Layer 7 of a small transformer language model trained on English Wikipedia (15 layers, counted from 0, width 128).
A neuron's activation on a vector x is GELU(weights . x), where the dot is the dot product.

Input weights of the MLP neurons that the questions are about. A number n stands for n times 0.0034.
n12: -22 32 8 -10 6 2 83 -3 19 11 -9 0 9 6 7 -42 23 33 30 2 -8 10 -55 22 -1 11 51 2 -7 5 -33 -16 4 -56 -50 -13 30 2 -52 -4 -35 -15 44 -47 -22 18 1 -72 22 -24 9 -2 -42 -6 -64 -42 -33 -40 37 59 -15 10 5 -5 12 -20 -20 58 -39 -18 12 31 9 -5 4 31 30 37 -59 31 27 44 14 28 -41 -35 -3 -9 29 -41 -14 -34 -40 2 -1 63 -14 51 26 58 48 14 17 70 12 32 2 -36 -6 -61 15 23 47 -59 -42 39 -53 -16 -21 -3 -60 44 11 45 45 -10 -2 -32
n15: -26 -54 -13 -24 0 -29 39 8 -57 -31 -8 -21 -53 21 17 -74 19 -11 -9 34 -12 66 -35 -31 30 -18 27 7 45 -15 10 -9 30 -7 4 -10 16 42 81 -7 -63 24 -29 -20 56 -86 15 70 -4 9 -33 46 2 49 -13 8 -23 -51 15 33 -2 59 20 -13 36 11 57 -52 10 -36 -36 -14 26 -30 44 6 5 -1 17 3 -60 -1 38 6 -35 26 11 7 -66 2 -42 -13 -58 15 6 -40 39 17 -21 -32 -4 57 -20 -54 -79 25 -1 -3 -10 52 20 -4 -15 1 -16 -38 -13 -13 -28 -7 -48 -16 49 28 11 -30 17 1
n85: -1 -6 -4 44 20 -17 -25 46 -37 8 31 20 -60 22 24 -9 6 -8 -6 55 -71 -34 -29 -1 21 -34 -42 -4 9 -14 -35 -11 -15 -6 48 28 -11 -50 16 -52 -14 15 33 31 44 -13 8 11 33 8 27 51 -32 31 -17 57 -6 2 5 0 61 19 39 -13 -23 2 22 -17 31 3 -18 -20 13 33 -25 16 -4 -7 8 11 8 -14 77 26 -25 -46 -11 -1 -19 11 9 -24 -44 55 17 16 2 51 9 5 -9 -40 -32 10 -58 18 6 8 31 -12 17 -5 3 26 -45 8 -5 -23 -1 38 -41 4 -53 59 26 5 -3 -14
n145: -16 18 54 14 6 -4 -11 66 -23 38 -8 25 4 10 40 3 60 -45 16 -65 -13 53 -54 7 15 -25 -16 -6 -29 57 -13 -26 -26 -44 15 38 22 1 54 10 -24 8 15 12 21 24 -20 4 -25 -35 -1 -7 -75 50 -75 -20 -32 26 33 24 30 2 -11 -57 -28 -20 11 -10 24 -21 15 -12 26 -53 37 34 -13 -34 -10 -5 -22 -6 17 -24 -1 -57 48 46 20 -37 24 -26 -3 -5 30 30 37 10 -36 -3 19 47 0 -21 -2 5 -44 2 -5 -16 26 36 15 -72 -56 -1 -22 6 -7 -44 14 76 37 78 20 -16 41 -7
n226: -34 31 63 -16 21 5 -35 12 -11 -22 -4 -19 -6 1 6 -14 23 -53 8 -17 14 -21 -10 48 -2 -2 -23 -7 -19 39 -3 -17 -42 -20 -11 -18 20 28 -3 12 17 -41 7 3 -5 -53 44 40 -27 -7 3 66 -17 -6 -29 -28 -23 -3 20 -17 -11 -3 18 -12 -2 34 46 38 -38 30 -14 20 -47 -16 -41 22 44 33 -22 -11 12 27 -7 23 17 19 6 74 -25 -25 -13 -41 -23 1 -20 4 -13 47 -7 1 22 -23 -50 -3 -41 -17 6 -9 -12 14 23 35 -56 12 31 39 19 -8 -10 -15 -64 -26 -34 0 -13 -75 -31 -53
n276: -16 20 -14 -18 30 -23 -27 25 -17 27 -18 -4 40 23 23 7 -14 0 0 -6 -85 14 -4 24 29 -16 6 27 -13 34 -18 -28 -4 2 37 26 11 22 -13 56 -32 12 -30 -23 7 14 70 -54 -11 5 -71 61 -64 -21 -43 -10 -43 19 53 75 55 -24 -34 -16 -6 -20 -35 -29 7 -9 1 17 65 -35 54 39 -69 31 11 9 -14 30 20 8 25 -29 4 -10 11 20 50 15 -7 28 17 40 -19 -25 -43 5 12 -26 -21 11 -22 -27 17 -23 31 -30 -4 14 18 -13 -4 -28 24 -14 -57 -22 36 46 -1 13 -29 -4 -7 -39
n292: 0 -21 25 -17 13 -10 33 -23 -28 39 -12 51 -18 55 -31 -27 27 18 26 -33 -56 9 18 -40 13 -35 -34 7 -20 -11 19 27 13 -34 -15 -12 27 -33 -40 38 -4 -26 2 1 -46 -21 23 21 10 -42 -22 15 3 60 21 -19 -53 -35 -11 9 18 -27 -2 37 10 27 0 -40 -26 5 -23 -1 5 -54 -2 18 32 -36 20 24 -13 -9 26 18 30 52 -20 17 -12 -24 -3 21 10 62 -15 10 41 -34 -9 0 0 -2 -12 -20 -49 -11 -1 23 35 -5 4 -5 -47 75 4 -31 -7 11 9 -30 -13 -11 -2 -27 42 -24 -5 -29
n297: 3 47 20 -7 11 7 -21 22 -8 4 10 84 12 25 22 -18 -7 -16 4 -17 30 -35 25 -9 57 23 22 77 -12 -23 -40 15 5 -50 10 4 25 -32 41 11 0 -3 -24 -24 -22 14 -28 -20 -11 -51 -8 5 -13 21 -26 -3 -69 -14 45 -43 -46 -10 -9 7 -9 13 93 -23 6 29 -34 3 34 -22 13 -9 -61 32 -9 -6 -36 48 -16 -6 -19 -64 -2 31 49 -19 -26 -30 12 -1 5 -80 30 -11 -12 -6 -16 21 7 -37 -29 5 -28 14 -4 -23 -15 -12 11 23 10 -1 -40 5 52 30 -30 -16 -54 40 52 -12 60 7
n312: -1 -3 -33 -14 3 22 33 50 -50 -4 13 4 1 39 10 -21 -21 -15 31 -46 -57 37 19 -2 -25 18 20 9 -7 11 2 -36 16 -33 5 14 52 1 51 -24 -16 48 -13 -19 30 45 61 -31 25 4 13 -15 -40 25 15 9 -4 -3 -3 50 3 0 -5 -14 -15 -4 -8 -9 11 5 -31 19 -10 15 -44 58 -26 -4 2 2 9 4 15 10 -43 -23 -5 -51 32 14 -49 9 9 -5 -5 -37 69 3 -40 10 29 -5 27 21 17 -3 -5 31 6 -38 73 -33 2 6 -45 61 12 -7 -64 -28 -12 -8 20 -9 45 13 6 5
n318: -27 -5 -2 -35 -6 4 -47 15 -82 8 -19 -12 33 31 11 -15 64 7 -5 -32 27 -6 56 -20 15 -11 -54 11 33 -4 15 2 -20 -14 40 55 15 4 21 27 -41 -42 -53 3 -39 4 -10 -21 -30 -37 3 47 12 36 -15 53 -28 -39 -44 55 -8 14 9 -31 -12 -57 -17 -1 9 -2 -14 8 6 -33 -19 -2 -22 15 -19 17 15 31 -13 -21 3 22 12 3 -15 -2 8 15 -42 5 38 -21 -23 40 -8 -12 -2 1 -12 -24 34 10 21 32 0 -48 17 33 -24 -19 -15 21 -10 21 -2 -31 -25 68 21 48 18 19 3 -58
n330: -5 16 -21 -53 28 14 33 -5 21 27 -12 34 69 29 8 1 18 -30 10 -18 30 43 -23 -45 15 -22 63 4 20 16 -15 -2 53 -90 14 -26 11 -51 -3 17 -27 -10 -8 -43 50 11 14 -20 30 52 -28 14 -11 -5 -7 18 44 -18 -13 45 48 6 26 -36 4 -25 28 34 -3 23 -30 0 -12 33 -13 30 -35 21 -50 22 -56 27 44 -13 -1 -14 -19 11 20 29 46 21 -83 35 36 -10 12 50 15 -20 -2 23 -10 -25 23 -44 -8 9 -10 -20 -3 41 -24 -29 -17 17 -47 -7 -33 -9 10 -6 23 -24 -12 -15 15 -25
n375: -12 -3 -7 10 23 -75 21 35 9 30 15 -26 -48 -12 13 -13 52 -32 -6 44 57 -46 -25 -46 -44 7 41 4 6 11 2 -47 2 -29 -10 -6 -12 18 -25 7 5 35 20 -49 36 -14 26 7 -32 50 -31 6 -5 57 22 49 6 -28 15 -6 53 -1 -21 23 9 13 4 3 -28 -16 -13 -1 47 -57 27 -47 5 38 -9 -15 -32 27 48 3 -6 -9 40 67 0 47 -11 -19 -72 -1 -13 46 1 2 -28 31 24 -37 -16 -24 9 -16 54 4 41 -5 -23 40 18 -21 -6 26 24 29 -5 -18 20 10 50 17 1 10 -24 -20
n395: 2 -27 -16 58 -7 -6 20 -13 -29 -4 6 -5 -14 -5 -8 0 44 34 12 -95 10 19 0 -28 30 -25 -33 10 -36 20 10 -6 -40 -8 -31 41 -10 45 7 8 8 34 -14 69 -2 29 53 -30 -16 -14 -11 -18 -17 22 2 -33 -39 11 -39 34 25 20 61 -30 12 2 -36 8 27 -60 -25 -17 8 -23 15 -18 -7 -49 45 58 2 45 23 -58 -38 22 8 35 -23 30 30 -1 -5 44 -22 31 36 -31 -15 -30 -19 -31 -52 4 6 -8 5 1 16 -34 31 -22 -11 20 -10 -10 -21 -31 52 -25 -23 58 13 49 5 -14 -9 -5

Each question shows a token from some text and the vector x that enters the MLP there. A number n stands for n times 0.058.

", ": 16 8 3 -13 -35 1 4 12 -8 2 -29 11 33 1 0 2 -3 11 -23 -6 -3 6 1 25 -3 6 14 -8 2 -12 59 12 -9 3 12 7 -17 18 -35 1 -16 8 -14 -20 -30 8 -3 -6 8 -12 10 2 26 -5 -9 -7 -17 16 -24 15 -24 -9 -12 5 15 -4 -19 0 33 -15 16 17 -2 9 -55 9 -5 -21 7 -32 40 9 -19 12 11 -5 -6 4 10 -18 -15 -3 -2 0 2 -1 -3 -10 3 -32 -20 6 -9 19 15 20 -9 8 2 -4 -21 13 20 -15 22 -4 7 9 -4 -15 -32 5 13 7 5 23 14 19
The neuron with the highest activation: n318

"God ": 47 -2 2 -17 3 14 -4 -21 -18 3 -9 -6 10 -20 -32 25 -22 -10 -14 25 -15 7 -23 -19 -22 23 -14 -3 -8 17 69 32 -6 9 8 5 -18 -3 15 -25 0 1 -6 1 -4 -16 -4 8 13 3 5 -6 4 -7 32 8 24 12 -5 12 8 -3 -9 -11 -10 -13 -1 -13 -3 -10 -8 -4 -3 9 0 -4 6 -2 5 -43 12 -9 12 0 -4 -3 9 -8 -27 19 -2 27 -1 8 -15 -30 11 10 4 8 -11 26 -8 -13 -25 -33 3 5 -8 35 -4 11 7 -8 0 15 -3 -12 1 2 -8 7 13 -7 -2 4 -22 23
The neuron with the highest activation: n15

"Zealand": 15 -21 -35 -3 -33 13 3 -6 0 -13 -46 -10 22 -20 -10 -9 -10 -10 -41 15 13 -12 -12 -1 -10 5 30 6 -9 5 17 29 -6 8 -7 -21 -13 23 -5 -13 -9 7 9 -4 -23 10 -1 4 10 -18 12 4 4 -6 14 14 16 28 13 11 -10 -2 -8 11 16 15 -18 -13 -9 5 44 41 30 28 5 14 -12 -6 -9 -42 29 20 -5 15 -4 -17 1 -37 -10 -3 -24 16 -6 -14 -17 -2 11 22 3 11 -1 35 -8 3 5 -9 -20 15 -5 21 -7 0 -12 -20 13 18 -27 -21 -14 4 -1 17 4 27 27 -5 -28 -13
The neuron with the highest activation: n12

"in ": 45 11 1 23 21 12 1 -15 11 -9 -3 -15 22 17 -22 -16 9 7 11 -9 21 22 11 34 0 5 14 13 -23 -19 66 31 1 6 -2 -1 -28 6 -5 -4 4 -14 -1 -15 -6 19 -16 -16 1 -16 8 1 13 -28 0 -8 -17 9 -26 -13 -5 5 12 8 14 8 10 4 11 1 -3 -19 4 -3 -36 -7 -19 16 30 -14 34 2 -2 -4 0 -4 -16 -5 2 -5 -7 -1 8 -13 -12 -1 -7 10 9 -10 -6 2 -4 -18 40 -13 -16 7 -6 -42 4 -20 10 -18 -7 -9 -25 4 16 -18 5 15 -12 -9 -7 9 -7 9
The neuron with the highest activation: n395

"'": 23 4 0 -1 -26 9 -18 -13 22 -17 -14 20 -12 -38 -12 42 2 6 -10 -2 14 13 -16 15 -11 -7 -6 -14 -12 5 4 21 -2 36 6 -23 -21 28 -2 10 16 7 2 -7 3 -9 3 -24 34 -13 7 27 6 -39 29 9 -14 13 -22 32 5 8 -3 17 -16 -5 -13 -17 -7 0 5 -12 -34 21 8 3 -18 25 2 -27 20 -3 -16 6 5 34 1 -17 -11 -23 -9 14 8 21 -26 -8 22 -2 -23 -18 8 20 -15 20 -28 -9 -26 -3 -32 -2 4 31 -9 -18 15 12 21 -9 -29 17 -19 41 23 1 -21 -15 2 11
The neuron with the highest activation: n226

"feat ": 35 0 24 -7 1 7 16 -39 -26 29 -18 15 -20 20 -29 19 -3 -30 -32 23 -13 -15 12 8 -21 -14 6 5 -6 -4 52 8 16 -5 -1 -2 -14 -16 18 -2 -1 0 11 20 -1 3 -18 13 13 -5 -1 -11 -9 8 36 19 18 8 10 5 10 0 20 18 -28 2 8 4 2 35 7 -11 -20 4 -21 -7 -11 -10 11 -21 4 -25 20 31 0 23 -4 -12 -8 -8 -7 14 -2 1 7 -24 -2 -41 -16 -13 -23 20 13 -23 -26 2 12 -4 -3 7 -27 -40 0 -8 6 10 4 2 -5 5 -1 -25 15 -13 -4 -11 21 42
The most active neuron and its activation: n292, at about 1.8

"- ": 22 19 23 13 7 6 -21 13 -18 5 4 -1 22 -24 6 25 12 13 -19 14 -9 1 -16 29 -3 -9 -22 -20 1 -11 33 20 -1 -6 29 29 -5 -1 -30 -13 -14 -3 0 -23 -36 7 -11 2 4 7 -1 -7 10 -13 1 -8 -7 23 3 -2 -23 5 -12 7 -19 10 -4 -6 -5 -24 36 5 5 15 -11 24 -20 -8 2 -70 12 -5 -12 33 -10 -9 5 0 -21 -27 -5 4 4 -25 -5 -10 23 -15 8 -6 11 -8 13 4 31 12 -17 -8 -12 -3 23 18 -3 3 16 -7 -7 -5 6 -8 -12 4 -3 -2 10 25 10 -6
The neuron with the highest activation: n145

"a ": 27 -11 3 35 -27 14 41 -12 19 9 12 -21 16 -22 -22 19 9 -1 -31 -6 6 -8 -13 9 -2 4 -1 1 -13 1 41 15 -16 6 -23 19 -16 11 -24 2 8 6 -48 -5 -36 8 -6 -31 -6 11 15 -19 11 18 11 -32 -18 21 -6 -22 -20 12 -5 -16 -10 5 -18 -6 2 11 39 -3 14 -27 -24 -2 -26 -31 -12 -21 20 2 -3 37 -1 11 27 22 8 -12 9 4 -8 9 -18 -10 3 -22 -4 -4 -19 9 0 18 -1 17 -9 3 2 13 9 7 -12 25 18 -20 8 16 11 7 -3 0 22 -18 3 5 -8 20
The most active neuron and its activation: n395, at about 1.7

"pleas": 6 10 -12 9 -13 9 1 -43 -3 2 -21 -24 4 -18 -2 24 -23 -30 -7 10 5 -3 3 -20 -15 6 15 9 -10 23 -19 16 27 -16 -2 -22 -19 3 21 -30 -18 9 2 5 4 24 -18 22 8 -15 9 -61 -2 -2 7 24 38 34 -42 -4 -5 8 -22 -10 -23 -15 -2 -2 -14 -8 21 -5 12 28 1 18 -6 -28 1 -37 -5 -4 8 6 5 -13 -8 -22 39 -9 5 25 -3 -5 -14 17 20 0 13 -9 -24 28 -9 -42 12 -7 -9 -3 -7 32 15 17 -13 6 5 -7 20 11 14 16 24 -12 7 10 7 21 29 18
The most active neuron and its activation: n330, at about 0.91